Layer 6 of a small transformer language model trained on English Wikipedia (10 layers, counted from 0, width 128).
A neuron adds its activation times its output weights to the MLP's output. To switch it off is to set its activation to zero at one token and run the rest of the model.
A neuron's activation on a vector x is GELU(weights . x + bias), where the dot is the dot product.

Input weights of the MLP neurons that the questions are about. A number n stands for n times 0.0029.
n33 (bias -0.132): -14 236 29 40 -165 -137 -186 4 22 -21 -137 105 168 -25 -7 -75 39 36 -22 115 13 -37 4 111 254 -227 51 -11 83 46 -178 -26 -189 -196 47 -49 7 106 -154 -14 171 -110 -34 -14 -246 122 -42 62 138 -264 -244 155 15 -47 10 -109 238 -84 122 -37 190 37 233 -57 -116 83 117 138 198 102 202 -36 -93 -93 -53 95 62 278 26 79 23 -56 147 -141 118 168 57 -42 -64 -86 78 271 143 -123 -54 -116 148 109 15 -7 -133 138 118 -115 -129 104 130 -4 4 106 -25 -80 119 109 -15 168 11 54 211 -148 -68 11 132 53 50 135 -90 197
n64 (bias -0.322): -221 0 79 -206 268 -29 264 -154 -100 174 154 4 253 0 -184 -27 -122 110 116 165 141 -32 -69 -32 -28 -180 29 -214 -74 69 20 -133 -22 115 153 81 -162 51 -63 -224 55 -193 -98 -34 -15 -108 165 -11 27 8 55 65 -288 78 -19 141 93 112 200 -60 0 36 -127 -20 160 -12 -51 0 4 -84 52 246 96 -84 -107 37 145 127 169 89 -128 -116 19 -11 82 148 -85 -79 95 139 203 -114 -166 -23 94 201 -142 -69 -52 -209 75 197 220 -229 -68 145 -4 260 8 -162 -100 0 -359 -190 8 -24 224 200 20 -69 -66 -98 -138 49 -112 -102 101 -69
n130 (bias -0.169): -107 16 138 -72 -135 -142 -53 194 -162 122 116 128 -255 -186 -47 -43 -82 8 282 69 -219 130 -4 -73 -144 192 -112 89 258 -165 217 -4 -178 -4 -153 -128 -259 64 57 -31 44 -48 -268 199 12 52 -31 -133 36 149 144 -74 -81 341 -195 190 -148 -42 67 33 106 -16 122 -260 107 103 -101 -99 218 4 161 39 65 126 12 167 52 39 -156 40 -34 -192 -123 61 142 -70 79 110 -136 20 130 101 41 -40 -92 -16 58 -62 77 165 -85 -185 305 -79 -12 50 -24 -82 65 -166 181 -137 82 140 -97 -128 -105 75 -302 138 79 72 164 54 -193 224 -12 179
n142 (bias -0.147): -31 15 135 -51 57 148 104 111 143 145 189 -226 56 19 -39 -131 115 -39 264 68 -18 79 -179 136 -137 88 17 -179 -23 88 106 16 -4 -127 -128 -194 289 -157 26 42 -55 0 -82 -180 61 -31 -38 -26 -192 198 -81 -202 214 146 -161 -157 -41 -83 -124 137 54 16 -12 -107 12 -140 -162 -4 37 59 44 108 132 -64 -61 49 122 269 -32 8 -62 -38 166 160 113 80 62 241 -8 -155 32 -171 154 39 -133 -56 -237 -179 -219 65 -24 49 74 -199 32 206 -100 -84 -160 -77 -15 -59 -44 0 -130 230 -214 -19 64 -208 -62 16 -4 178 145 -185 348 -392
n167 (bias -0.153): 20 -39 91 -16 118 127 56 24 -19 89 79 -239 -32 163 210 15 -46 20 -68 -15 -138 -222 16 -48 20 -20 -55 362 19 81 69 -251 4 -65 -33 -40 -59 -71 -78 -171 83 -185 -33 -257 -167 27 -30 -26 -345 36 4 23 28 -185 22 85 -67 -23 -275 16 -23 -40 -60 185 -64 -23 67 101 -132 74 24 12 -100 144 73 0 -31 135 -12 31 -149 19 -211 60 -26 374 -74 46 -214 155 72 -243 -207 148 35 262 -196 57 227 -85 -44 182 -111 117 291 -11 -56 -211 -96 -134 4 378 -72 57 -20 -4 15 -96 20 -159 97 134 -184 174 -4 79 16 237
n184 (bias -0.142): 12 -142 -52 -12 -76 -147 -48 107 170 160 173 189 76 -158 -159 135 164 -145 459 -26 -29 -8 150 -24 249 136 168 -48 109 42 37 206 -59 4 -139 -85 -16 -74 11 84 0 -102 -61 69 45 89 165 -100 105 -24 185 228 -142 55 -157 56 -7 -23 -77 -288 -150 56 -16 254 -120 170 -63 -4 90 -136 -181 -92 -4 199 61 16 43 -177 -52 101 119 -128 -218 74 -41 -16 135 4 -118 101 -20 -243 24 8 102 233 53 195 -179 60 -143 4 -98 -43 -12 75 -215 77 -128 118 -69 -20 -8 -68 146 -189 167 115 84 -212 -42 -169 -92 302 69 -121 -230 -138
n217 (bias -0.107): 80 -120 155 133 -148 -132 62 4 -113 80 -29 98 -133 87 342 -75 164 -69 -199 -44 60 70 -178 -62 -90 27 -66 224 61 -131 115 98 32 -135 -57 -153 135 -164 -68 -100 172 0 191 -164 81 79 245 98 -107 -131 292 167 31 122 51 39 -51 157 199 47 86 -186 218 -160 -67 8 219 -110 40 43 -126 75 58 51 4 -203 -31 -60 -129 -167 -76 -95 -59 -177 -4 -27 -98 12 193 106 39 85 99 129 202 31 -111 170 81 39 -201 -12 -135 95 124 84 113 -243 -39 -48 -266 8 -78 82 69 8 -186 251 16 87 -132 73 41 -151 215 -111 43 24
n228 (bias -0.193): -20 300 -16 -44 -225 -50 -8 247 -123 69 46 -45 21 -28 69 71 31 -169 -111 62 71 -122 -216 249 -37 82 13 -166 -87 -346 171 -211 80 0 -142 79 20 -8 15 467 -20 117 29 137 -116 -191 -23 -110 -36 279 102 31 -36 -48 -19 4 -76 -146 0 -177 -51 29 -163 -265 12 182 -28 -132 8 339 -21 67 -25 69 35 8 -76 -20 21 163 -17 -370 150 -57 23 431 20 89 -8 -103 49 -35 4 259 104 -25 -255 37 -16 -37 130 76 88 -48 -110 -15 172 -118 4 -21 -8 -8 155 -12 -206 91 230 -91 -65 142 32 -4 -16 -35 -33 -60 169 42
n491 (bias -0.161): 50 165 -333 144 -23 -37 -48 -114 -58 -41 215 181 88 -46 71 308 -38 -110 160 -162 65 -43 -275 -155 16 -268 46 28 -23 -92 106 -69 -66 15 -175 141 -75 -117 -162 -34 67 59 -33 -34 298 -228 -187 -33 -86 8 -77 110 150 188 -37 113 -85 -82 27 88 73 72 -187 -94 112 278 -4 -60 -143 -345 -40 -15 152 -72 -65 -94 109 119 36 66 169 -68 158 -111 -71 20 -120 -83 129 -100 -111 -68 255 66 31 -201 49 122 67 64 163 -111 171 -8 238 -7 -48 61 116 -65 84 -12 -44 -175 39 -92 -27 211 -275 -45 -154 -86 99 136 192 -211 -4 37

Output weights of the MLP neurons that the questions are about. A number n stands for n times 0.0016.
n33: -130 -226 -35 76 -164 -82 150 -86 57 -71 143 -14 104 7 -180 178 -117 -14 145 -47 124 151 -28 -239 -49 104 79 150 -110 36 -102 -91 46 -194 25 166 53 -105 172 118 154 -34 111 -163 79 28 -73 -106 -159 -47 32 -23 -164 37 -88 -226 -173 91 29 38 -57 -71 -72 33 -91 101 -127 63 0 -173 -88 17 72 186 127 235 194 122 -84 143 177 -61 -34 93 -3 -292 165 29 -42 89 -314 80 -57 75 -54 15 -28 36 174 11 -42 -74 -46 102 -3 -18 92 176 101 -11 -157 11 72 -134 80 93 -175 233 -149 -241 -108 -23 161 138 4 -56 10 -60
n64: 175 -187 -147 -276 123 -165 -9 75 78 -65 -326 -102 243 -213 0 184 -146 283 -37 124 33 -44 94 51 -18 -62 65 53 210 210 -36 157 -100 -46 -69 111 -102 181 -132 123 -153 227 -74 -135 -67 407 146 228 -184 97 129 208 91 -200 -291 70 222 126 -155 -40 -150 87 59 -298 253 48 327 28 -138 -123 -80 -292 -40 6 71 -84 181 92 -146 18 -47 -142 17 -35 -4 71 13 -152 -235 -27 100 145 165 18 246 213 -204 -135 -157 -340 185 -41 50 -81 22 82 -159 -120 91 86 179 -51 5 107 202 31 60 18 -14 -174 -115 85 -275 -290 -216 -45 29 77
n130: 34 -48 111 27 42 -138 -69 11 43 -263 -202 275 27 101 90 56 11 68 -40 -92 158 160 85 16 -35 214 64 79 -147 28 82 104 -74 143 -115 351 189 -32 62 -362 -162 -34 333 108 87 -16 -45 121 104 -59 63 11 24 259 138 -113 115 94 -137 -107 82 -52 29 24 -147 -112 -43 -269 -295 -142 0 128 91 -146 163 -88 -34 -203 -4 206 11 20 283 91 66 -83 -109 -85 -27 -110 -127 -149 -48 60 -20 347 -133 -173 -98 4 -80 -82 4 -23 -181 126 203 -88 71 16 -27 88 12 -41 -97 -31 -150 105 -160 88 167 -249 142 -37 -93 -39 -131 -111
n142: -49 137 35 -142 227 111 178 76 71 94 242 -103 -149 203 23 43 111 217 4 29 -37 133 -128 173 -66 -87 -136 -148 163 -20 -82 -70 121 -68 183 -208 320 -172 231 -167 -64 -94 -123 -144 116 -98 24 -23 -205 207 -95 128 320 -15 114 -77 -88 -146 -184 -54 -102 -15 69 37 164 -62 51 -176 -35 167 147 94 -73 -363 -107 28 46 36 56 -52 -37 138 -83 -76 48 4 -249 128 16 -229 -15 -73 405 125 -148 -102 -98 173 -132 -78 -76 117 -105 -101 -35 75 -188 42 -108 153 73 -32 -80 160 -146 23 -155 94 -55 22 36 118 -243 82 8 -39 138 -145
n167: -106 -92 207 27 -181 75 -53 53 -272 -180 -28 -27 -23 202 -146 120 -34 -28 164 -22 -105 106 73 -96 23 156 -87 68 -129 43 -39 -39 -62 -230 143 -127 -8 -108 154 -114 68 -23 123 -148 70 -125 105 -60 -117 289 -36 69 -12 -184 -194 100 -164 221 -158 27 113 -86 76 37 -143 322 -51 24 157 264 85 109 8 -146 -91 244 -42 -32 178 79 -85 91 -56 57 110 47 -23 -216 55 193 -75 -362 -87 -264 20 118 -133 241 -94 82 147 23 -39 -194 -23 -27 -94 4 197 -35 -185 72 88 -33 73 -118 -87 51 0 109 -211 66 -119 268 178 -93 152 19
n184: 171 220 131 -312 86 -244 150 145 24 -124 33 43 -86 -85 120 -44 102 210 -140 102 67 27 -88 182 40 68 -201 -97 -15 -203 -228 120 12 110 8 222 143 -235 -113 42 158 -70 -82 264 98 140 200 -93 65 98 -110 -207 -65 -228 17 -33 -173 -4 59 51 101 -46 22 -109 -108 77 -129 -324 16 113 168 66 -126 474 153 -186 39 8 54 8 46 -28 66 -102 26 37 -196 186 -92 110 -38 -129 118 163 45 -46 -165 -4 -152 -64 125 84 -92 24 190 -336 -189 -51 123 -20 -95 140 8 179 -158 -244 -106 -36 -266 26 -70 26 118 127 33 99 -106 -84
n217: -61 -77 106 91 -4 139 -270 51 56 -104 132 -15 167 129 -4 65 -222 175 -11 -4 250 -206 103 111 -44 82 204 -68 35 49 -144 -66 -145 8 -42 76 164 171 -21 248 -114 -79 261 -88 -36 4 108 -147 -238 4 -147 -80 -97 11 -50 115 25 -96 -75 87 -138 146 -120 -194 -28 8 -60 -35 -175 279 -151 -168 -214 -294 -54 69 193 27 -177 -102 109 -8 -39 47 52 48 129 30 67 71 -89 65 -121 -230 -232 152 11 -153 -16 -86 68 215 15 41 37 -82 -7 80 18 -49 293 -99 -88 -25 -85 106 -60 71 82 3 95 164 13 209 154 -177 -165 169
n228: 105 -116 88 -175 -73 208 -29 -18 -85 109 -14 78 83 167 176 123 -55 -144 -120 -62 -68 -23 37 -135 28 173 -110 218 270 251 42 191 -291 -157 -281 81 409 -202 -128 -137 -143 -267 396 34 -149 164 302 50 -35 -57 -266 57 -5 -189 122 -5 -175 157 -199 -193 19 36 -13 -83 232 -30 0 -255 -161 -49 -299 -244 87 -65 -210 -67 192 -43 94 -76 -270 223 -54 141 335 9 131 294 66 -80 -13 29 -205 -23 115 147 42 24 -330 174 196 -65 98 47 -19 9 249 220 -138 -207 46 -34 -58 232 -107 -106 171 -61 85 -149 86 137 22 -72 180 -130 -93 0
n491: -120 -81 0 291 4 -49 128 105 26 72 -148 168 -26 -205 36 140 0 -27 115 -18 35 -138 263 19 -22 -174 378 -80 85 -140 149 -111 138 49 400 38 -109 -77 63 -74 20 119 -205 -115 32 67 74 -69 56 -91 137 144 19 11 179 -147 33 269 -207 -11 109 -93 66 90 -105 -4 -218 98 -99 -23 137 86 -62 57 -4 -127 -396 103 271 -144 -7 53 -22 -116 -141 122 130 -24 -15 -159 79 -19 8 -94 77 43 15 -4 35 158 -80 -11 -45 175 4 23 -97 -293 -200 -49 78 38 -35 -149 58 -4 -167 -176 -83 -70 -46 18 31 11 -50 -74 27 -128

Each question names a token from some text and the token that comes next. It shows the vector x that enters the MLP there. A number n stands for n times 0.0083.

Then comes g, the gradient of the next token's log-probability with respect to the MLP's output, scaled to length 1. A neuron's effect is roughly proportional to its activation times (output weights . g). A number n stands for n times 0.0008.

" |", then "\n"
x: 9 -240 -116 66 0 41 43 31 90 -134 -174 63 -77 -30 -186 189 167 167 73 -59 -148 46 205 97 -10 88 67 -9 -130 66 -48 -24 206 138 197 -324 170 24 -167 -109 213 -35 -136 -85 84 92 165 -160 -140 77 -122 97 99 67 76 45 -13 157 42 35 -25 129 28 -19 2 -151 20 15 -28 177 -174 47 82 -286 -37 96 26 97 -82 -163 -48 131 -40 123 127 99 4 6 12 -86 -95 -87 -35 84 -58 -23 -52 64 4 129 46 130 7 -19 -12 -91 -139 146 -115 -51 106 -88 91 24 -202 -9 -44 -101 -54 -15 -63 -23 -157 -208 -88 -72 -43 24
g: 96 1 50 70 2 -90 -27 -135 79 85 15 -64 -88 126 -455 46 37 36 182 50 -143 47 36 63 -14 29 -27 -63 100 16 214 54 -65 13 115 -59 -61 -64 -71 -56 -27 -346 71 19 67 -75 63 -36 -128 47 -193 22 -19 -82 204 25 50 -21 -18 30 -52 66 33 -109 -35 -215 -127 -3 -75 3 -35 59 218 71 -154 69 149 77 -46 65 -6 46 -163 105 213 90 109 279 73 -99 -152 212 36 55 -126 -87 146 13 3 -51 33 26 -106 -38 110 79 33 97 -197 -17 -77 -58 49 106 -8 76 -259 28 39 69 175 -71 -60 -35 -195 -224 71 -42
Which neuron, switched off, lowers the next token's probability most? n142

"'", then "s"
x: 18 -237 -220 181 -98 -108 111 -29 -210 -274 -135 -124 -111 -10 -195 77 162 -3 51 21 -132 29 56 64 63 -64 67 -138 -257 220 -2 -7 227 195 109 -64 32 -3 -80 69 2 117 29 13 77 87 123 -56 48 -80 -121 112 49 -27 -46 97 -71 78 -76 -45 -76 46 -164 -8 114 -117 -54 -135 56 56 91 15 -28 -95 -92 -4 -51 53 76 -78 34 159 -153 127 145 -99 49 -43 134 -91 -147 39 251 191 -6 12 -8 66 42 62 144 59 201 -3 67 -27 80 166 -215 35 214 1 -29 -117 -82 18 315 -106 -144 -6 -110 -82 -248 -10 -178 6 -116 -32
g: -10 -162 -32 -79 73 -124 111 -22 -53 -11 -69 -87 -162 -174 -54 -167 -103 172 -123 60 78 -46 19 -66 146 -8 16 -95 -159 -63 117 -16 -19 7 113 -76 -190 -83 -24 161 -252 149 16 90 125 -192 80 -7 -54 -103 24 143 33 -26 -13 17 82 -17 29 -81 -48 220 -86 -112 -66 145 94 52 207 -69 -32 -161 -155 115 -15 110 -40 24 154 82 -13 53 -135 59 206 327 -162 -29 40 -64 -68 -174 156 198 -97 28 79 46 -72 -22 123 136 99 163 18 -82 182 104 -25 -38 -57 -45 62 -44 273 -137 -273 -81 -61 29 -7 93 80 -40 -59 25 -141 83
Which neuron, switched off, lowers the next token's probability most? n64

" name", then "ly"
x: 128 -3 -230 70 -100 -23 -75 104 -21 -223 -143 50 -89 26 -266 124 239 20 92 -134 -56 -132 -11 -36 48 66 -6 -89 31 13 45 190 278 104 140 -44 25 19 -130 42 -75 41 -37 30 98 40 77 -208 -260 1 -172 127 1 -85 10 104 -149 268 -89 199 47 134 41 -80 125 -59 151 -31 -68 180 -64 -95 82 -184 7 136 -1 -12 23 -123 24 195 -64 135 -52 67 123 -43 59 -14 -100 35 57 21 -70 -69 64 88 -89 15 7 24 176 39 97 -247 81 -105 -22 -10 49 -83 183 -47 -240 -69 163 -158 -161 -20 -78 -64 -204 -155 -49 120 -31 74
g: 44 250 -115 -67 95 37 -30 -100 -32 79 92 -51 -86 -16 -10 26 -168 64 -9 -194 -3 -172 96 -251 -19 24 -175 -13 -21 98 15 109 50 15 25 -83 -194 -50 -95 16 -21 27 102 -196 -90 -188 -141 -161 -168 -82 -221 -29 79 -121 -57 -140 -86 68 66 208 37 61 -16 119 -1 -54 -68 -15 57 -104 -2 17 44 61 52 222 -170 59 -21 60 202 8 122 -21 -138 -23 17 -17 -58 128 112 38 11 224 54 98 -93 51 171 12 -7 -96 237 33 72 -52 -14 -213 -36 37 226 49 -31 274 -158 142 -82 169 56 8 -37 57 109 181 -243 7 137 -87
Which neuron, switched off, raises the next token's probability most? n228

" The", then " "
x: -36 -82 35 64 -9 7 -66 96 -53 -52 -45 28 -182 128 -124 212 89 200 16 -79 -63 -57 105 32 174 30 38 -94 -56 69 47 43 107 132 185 -56 -66 45 -85 -71 219 12 -70 8 191 -25 148 -59 -320 -34 -84 -2 151 23 35 -2 -110 138 -42 115 -63 94 86 -145 8 -1 123 135 35 154 -75 -86 -87 -307 27 162 -114 46 -26 -103 -74 168 -17 62 20 -68 -27 -106 54 -24 -135 -14 129 30 28 5 10 78 -7 -4 -57 -45 -29 56 96 -121 15 -35 -7 46 202 -108 42 -93 -283 69 91 -3 -244 -52 -186 -44 -120 -86 -15 -56 -54 13
g: -81 -119 110 -67 -143 -81 -37 98 64 -140 -73 -28 -41 27 38 121 214 -162 -198 -160 -35 36 104 105 -124 -147 111 51 -48 -29 -45 -91 195 -17 34 -33 238 -13 64 -150 52 -15 -159 -101 74 -50 -32 -168 41 199 130 32 -48 127 -20 145 81 37 -59 57 139 -58 -32 130 -96 -121 73 27 -128 -1 141 -76 160 -192 -139 17 -166 181 -130 -224 -201 -95 -182 55 -56 -195 136 14 39 -125 8 -165 30 51 102 10 -7 103 -45 189 218 87 282 -98 -90 38 -113 122 -7 151 31 40 -96 23 14 -25 144 -66 20 145 -87 -72 55 12 70 147 104 -89
Which neuron, switched off, lowers the next token's probability most? n491

"ed", then " to"
x: 32 -160 -115 72 -80 71 -76 -2 -175 -134 -166 50 -177 -46 -210 114 66 14 -143 -81 -117 176 123 -103 -27 147 100 -55 21 22 41 -7 196 140 72 -39 -64 30 -108 -198 179 105 -78 -105 97 201 166 -181 -136 -47 -179 139 47 40 26 30 -106 91 -50 159 -213 25 -16 -70 9 70 -27 39 -88 110 52 41 91 -195 -27 165 7 126 -58 -78 -91 220 -136 4 200 -75 10 -10 61 62 -125 10 200 17 24 44 126 76 -16 74 -70 -93 -113 108 75 16 -99 112 -70 19 219 31 125 -30 -291 -25 171 -105 -160 30 -155 50 -9 -6 -78 -90 -84 76
g: 53 12 -64 -22 -72 -224 98 60 -26 -63 15 104 -44 173 57 225 -26 216 -40 -135 7 62 199 -78 -116 229 2 -77 62 39 47 49 82 1 -152 93 4 -100 -7 -175 -106 83 83 -71 51 -77 39 -96 54 10 -253 164 18 -24 38 65 -40 -232 -25 -144 3 28 58 6 203 15 -6 -100 -97 -152 -182 176 -271 74 179 -110 -46 118 -147 140 5 -54 38 101 38 -60 -13 19 125 -159 57 93 -271 171 -82 86 71 -144 123 -13 -141 9 -233 26 31 -51 51 -103 -55 37 -58 -71 228 35 -83 5 67 -5 -54 38 -4 -70 70 306 -4 42 -157 116
Which neuron, switched off, lowers the next token's probability most? n130

" were", then " d"
x: 30 -189 -1 -77 -97 -70 -46 50 -45 -115 -188 -13 -53 76 -82 118 150 109 -107 -36 -145 -25 216 -82 -34 116 71 -38 -64 98 -35 113 172 220 131 -241 102 232 -21 -135 53 -14 -11 -11 -36 11 229 -109 -245 69 -83 262 132 -82 129 6 -110 243 -223 163 -90 79 -140 0 125 12 31 98 -70 163 -20 61 -20 -215 11 96 -110 -13 -93 -195 -48 77 -139 69 151 7 42 -5 67 14 -25 -136 103 40 22 122 -59 151 -81 36 94 47 -80 78 40 -120 -90 71 -76 -104 83 30 60 -10 -117 -12 111 -70 -155 32 -200 -113 -65 -54 -117 -42 -28 141
g: 171 2 -127 71 -157 -129 -150 49 -67 23 258 61 -197 10 -25 -57 69 235 41 165 111 -82 150 86 -24 -47 130 -204 -298 210 -151 75 35 35 168 155 -42 91 -13 -1 -91 185 -117 -71 64 3 -38 -38 88 35 -2 36 108 -53 62 55 -114 -78 -29 270 -243 38 49 -12 55 12 -83 29 -57 -127 -95 -27 -76 103 -31 -10 135 -91 -139 39 30 -2 117 19 -160 -233 -32 30 -203 134 202 -22 -128 78 74 27 19 29 173 139 119 -7 39 -105 74 83 -165 84 -182 -7 -7 -157 -71 51 31 -129 -76 80 -30 77 12 -265 70 -111 -49 15 7 -37
Which neuron, switched off, raises the next token's probability most? n167

" |", then " W"
x: 38 -428 -163 19 -22 85 15 121 -108 -97 -80 100 -40 62 -126 30 95 17 -54 -36 -143 11 259 119 13 -4 9 -96 -115 221 -96 156 95 125 -44 -134 252 -205 -34 -75 47 95 -283 -137 -69 59 142 -76 -5 126 -124 49 101 141 41 112 2 223 -133 24 -323 190 -62 7 42 -102 -5 90 -61 20 -263 -44 136 29 58 13 11 44 -36 -99 -166 178 -104 3 207 92 13 -65 124 13 -189 -28 15 -65 -55 11 -73 -9 -53 126 -72 67 54 -68 49 22 88 258 39 -9 89 -18 -41 54 -68 -6 -119 33 -63 44 88 37 -49 -94 -68 -198 -64 -39
g: -147 -37 -72 -4 149 -107 -3 215 -151 -109 96 -156 -134 170 175 -78 -22 -43 -17 68 -184 43 326 -96 44 -100 2 8 -25 38 80 -58 36 32 -147 26 201 -120 -69 147 46 -32 230 -17 -148 -72 -1 43 -56 -16 97 -236 178 116 -102 94 15 84 197 4 78 107 -143 -222 -258 -71 -157 92 -98 -122 84 -119 -151 205 145 -14 -9 -5 43 -33 184 140 -132 -139 166 41 -138 67 -42 -44 -45 38 -41 -104 -46 51 -68 12 143 -13 -27 -140 2 1 85 -17 82 -202 -10 -53 142 121 19 -88 116 53 30 -80 37 124 83 63 107 108 -130 -27 -65 -116
Which neuron, switched off, raises the next token's probability most? n142

"ook", then " of"
x: 26 -78 -73 -83 -71 -70 -75 95 98 -17 -132 6 4 108 -466 132 204 -35 -130 -144 2 27 69 42 14 -32 31 23 -207 102 -32 186 242 24 128 -124 17 -18 -115 242 24 -28 28 -81 33 -24 13 -92 24 -17 -97 153 109 4 74 77 -43 252 63 -132 -51 -38 -150 -55 -2 28 148 -173 -2 107 176 -60 100 -109 -84 101 -126 159 87 -142 -150 70 -46 -87 54 154 9 -26 162 -80 -75 128 -110 131 -79 62 -17 111 60 249 52 81 -17 14 -50 -263 83 28 9 -49 337 -159 12 -121 -82 28 209 -170 -119 -109 -176 -41 -38 -188 -80 -84 5 5
g: 213 -13 -142 -75 -66 107 -111 -54 56 54 -52 7 40 24 -251 152 -82 -90 52 -162 -47 -63 -161 136 -29 -52 -69 -74 -49 -199 -46 184 -61 -128 -87 257 239 203 -26 33 11 -136 273 -77 -70 23 -37 -133 1 19 -9 -66 -109 -254 -63 27 116 38 116 105 -57 -4 17 -47 112 129 -7 -23 -12 154 -21 0 46 -42 115 7 46 -170 -9 -129 -47 54 109 17 18 116 -53 43 88 39 -10 -14 64 -2 -90 88 -1 157 40 -128 189 -129 -125 -17 22 -102 65 -43 232 -188 -186 72 203 -53 -138 53 26 -95 14 280 119 35 129 171 -194 -166 -63 -44
Which neuron, switched off, lowers the next token's probability most? n228

"z", then "one"
x: -163 -47 62 135 -44 -71 -70 -77 -138 21 -90 195 -81 43 -150 -15 136 85 -120 -153 -91 -77 -15 74 -13 89 159 -57 -112 22 60 23 241 58 353 -151 14 -23 -165 15 199 15 -44 7 82 186 154 -53 -256 -52 -189 159 9 -160 107 32 57 326 159 -15 -222 113 -72 92 69 10 -29 -149 146 67 14 27 20 -83 64 24 -72 116 -154 -204 -90 266 -96 52 157 11 -11 -25 132 -7 26 41 -13 -73 -2 53 -125 118 55 123 113 -113 51 116 31 -10 48 43 -187 -197 56 -156 -2 -68 -211 2 118 27 -39 83 -81 -43 -225 -232 -66 -87 -10 -52
g: -158 -91 -22 139 -266 7 81 179 49 143 -26 87 -154 41 99 -234 -211 -105 -14 34 -10 1 42 210 -79 -74 87 74 35 -113 133 -78 -71 84 -25 79 -1 156 -66 246 27 169 48 45 -136 55 206 70 -80 -8 -22 86 149 38 -179 -142 84 36 -80 74 -40 -48 -26 -56 -78 54 52 -73 -51 -109 -58 -67 -87 22 115 -206 56 229 88 -9 61 -147 145 31 -9 -83 -86 -149 -86 -77 -86 282 50 56 -58 -75 -114 135 -88 -91 -96 -136 28 -58 41 79 -196 -131 16 -63 49 -2 -236 -21 135 0 -111 -111 69 -5 201 -83 200 147 44 12 236 26
Which neuron, switched off, lowers the next token's probability most? n64

" and", then " De"
x: 26 -124 -1 96 -143 16 -133 -30 -34 -73 -241 81 -101 0 -104 137 105 51 16 -92 -118 1 210 45 115 62 -41 49 -40 16 -88 114 180 127 238 9 64 36 -77 1 164 84 -58 -54 61 51 229 -34 -287 21 -173 66 13 -27 115 61 -88 165 -165 99 -37 94 36 -147 4 -28 75 124 56 154 13 -17 7 -267 -52 45 -69 130 -116 -190 -14 197 -137 61 126 -59 107 29 54 6 -99 48 157 -20 38 -8 26 55 68 11 14 17 79 40 51 -92 -34 82 -62 92 97 -62 0 -203 -261 58 172 -48 -101 -99 -374 -43 -109 -186 -42 -76 -180 79
g: -85 41 -121 49 -283 67 -54 -179 30 -54 190 283 215 141 -27 -7 -82 -86 134 225 114 27 -13 195 127 31 -138 -60 19 49 -142 35 -128 132 154 8 93 20 -146 110 -45 145 -152 32 113 10 165 21 77 34 -64 80 67 135 -2 -124 -83 -40 67 -107 -35 -113 10 121 -24 1 -38 -40 -147 6 69 -23 197 -10 -20 72 55 91 94 32 248 79 -25 -92 -80 -102 -134 -32 -107 -191 -143 44 112 -190 -146 -84 -2 -123 5 200 -113 28 -176 -234 -83 -2 -110 -71 57 43 49 -42 -36 -53 -17 88 -249 165 86 -21 185 109 -163 -63 -49 -1 -49 -29
Which neuron, switched off, lowers the next token's probability most? n33

"ed", then " with"
x: -51 -111 -21 20 -88 88 -30 5 -163 -90 -68 57 -177 -63 -158 86 152 38 -150 -81 -117 203 100 -43 -139 130 113 -86 -23 144 40 173 162 158 76 -16 7 112 -118 -42 -21 15 -45 -155 140 116 117 -118 -25 -55 -184 182 22 -162 2 5 -215 26 -116 169 -128 -9 39 -132 -90 1 22 -38 -25 70 138 116 47 -147 -9 38 -57 170 -128 -138 -133 194 -161 -59 120 -17 113 -30 104 8 -45 91 153 99 -84 -38 51 212 24 204 -31 -28 -25 65 70 56 -101 -28 21 92 292 -30 54 -45 -196 -4 296 -143 -149 -48 -200 -92 -36 -73 -105 -34 -81 104
g: -100 -117 -130 124 -96 103 -105 268 8 7 119 -20 -114 -224 -35 -25 -27 -4 -140 -64 212 169 4 79 98 -58 -52 114 44 116 -61 -85 -11 -142 95 -254 -30 25 -47 16 -98 2 54 -163 -80 32 148 49 129 -38 73 -51 -161 -63 5 -94 68 -334 -124 89 -275 197 -25 -243 47 -82 1 -160 75 -94 -95 -118 -2 125 135 150 165 83 77 30 93 15 58 14 -142 50 -35 -193 -131 147 197 -5 -41 -71 -56 -21 176 86 -105 -62 -37 -158 -30 -94 130 46 39 66 157 -7 53 -33 -47 86 -17 -34 17 12 -38 160 64 89 14 -32 178 -7 180 171
Which neuron, switched off, raises the next token's probability most? n130

"mp", then "ted"
x: 91 -107 -175 97 -89 -66 36 43 -192 -130 -216 -46 -190 130 -11 -105 164 86 -9 -46 -167 19 68 -42 -3 107 90 118 -135 62 116 112 24 135 182 -136 -53 -61 -132 -90 17 166 -213 -71 145 -176 201 -203 -3 -18 -87 64 68 -99 -82 4 -69 321 -54 58 -144 50 -144 -195 65 211 66 47 87 109 52 34 74 -44 -36 69 16 -33 -22 70 -56 246 -5 98 90 20 309 -51 -25 -56 -191 52 34 164 87 70 37 66 -82 72 -62 9 -84 -20 109 -168 -75 153 -171 45 36 -103 229 -2 -128 9 21 21 -104 -53 -173 -148 87 24 -182 116 -152 17
g: 60 112 199 -173 122 77 -35 43 114 -41 188 282 -69 -64 -259 68 108 51 85 -136 -166 -145 -106 40 -31 102 79 -59 -165 -12 1 -84 73 41 40 115 -38 37 -12 108 -217 -124 -43 74 194 46 34 -6 -153 16 49 -122 -40 77 22 -22 24 157 -38 248 -37 57 -47 157 -161 142 -53 62 -94 89 -93 -74 -54 -51 167 -56 -199 -222 -36 8 79 -57 91 26 -137 -60 65 67 -192 41 -70 -40 -130 -176 -132 -92 -63 185 -11 40 -27 -13 34 -41 129 38 -167 -13 55 -46 47 -105 102 23 126 49 -50 114 210 2 113 -42 57 -214 -110 229 -244 83
Which neuron, switched off, lowers the next token's probability most? n130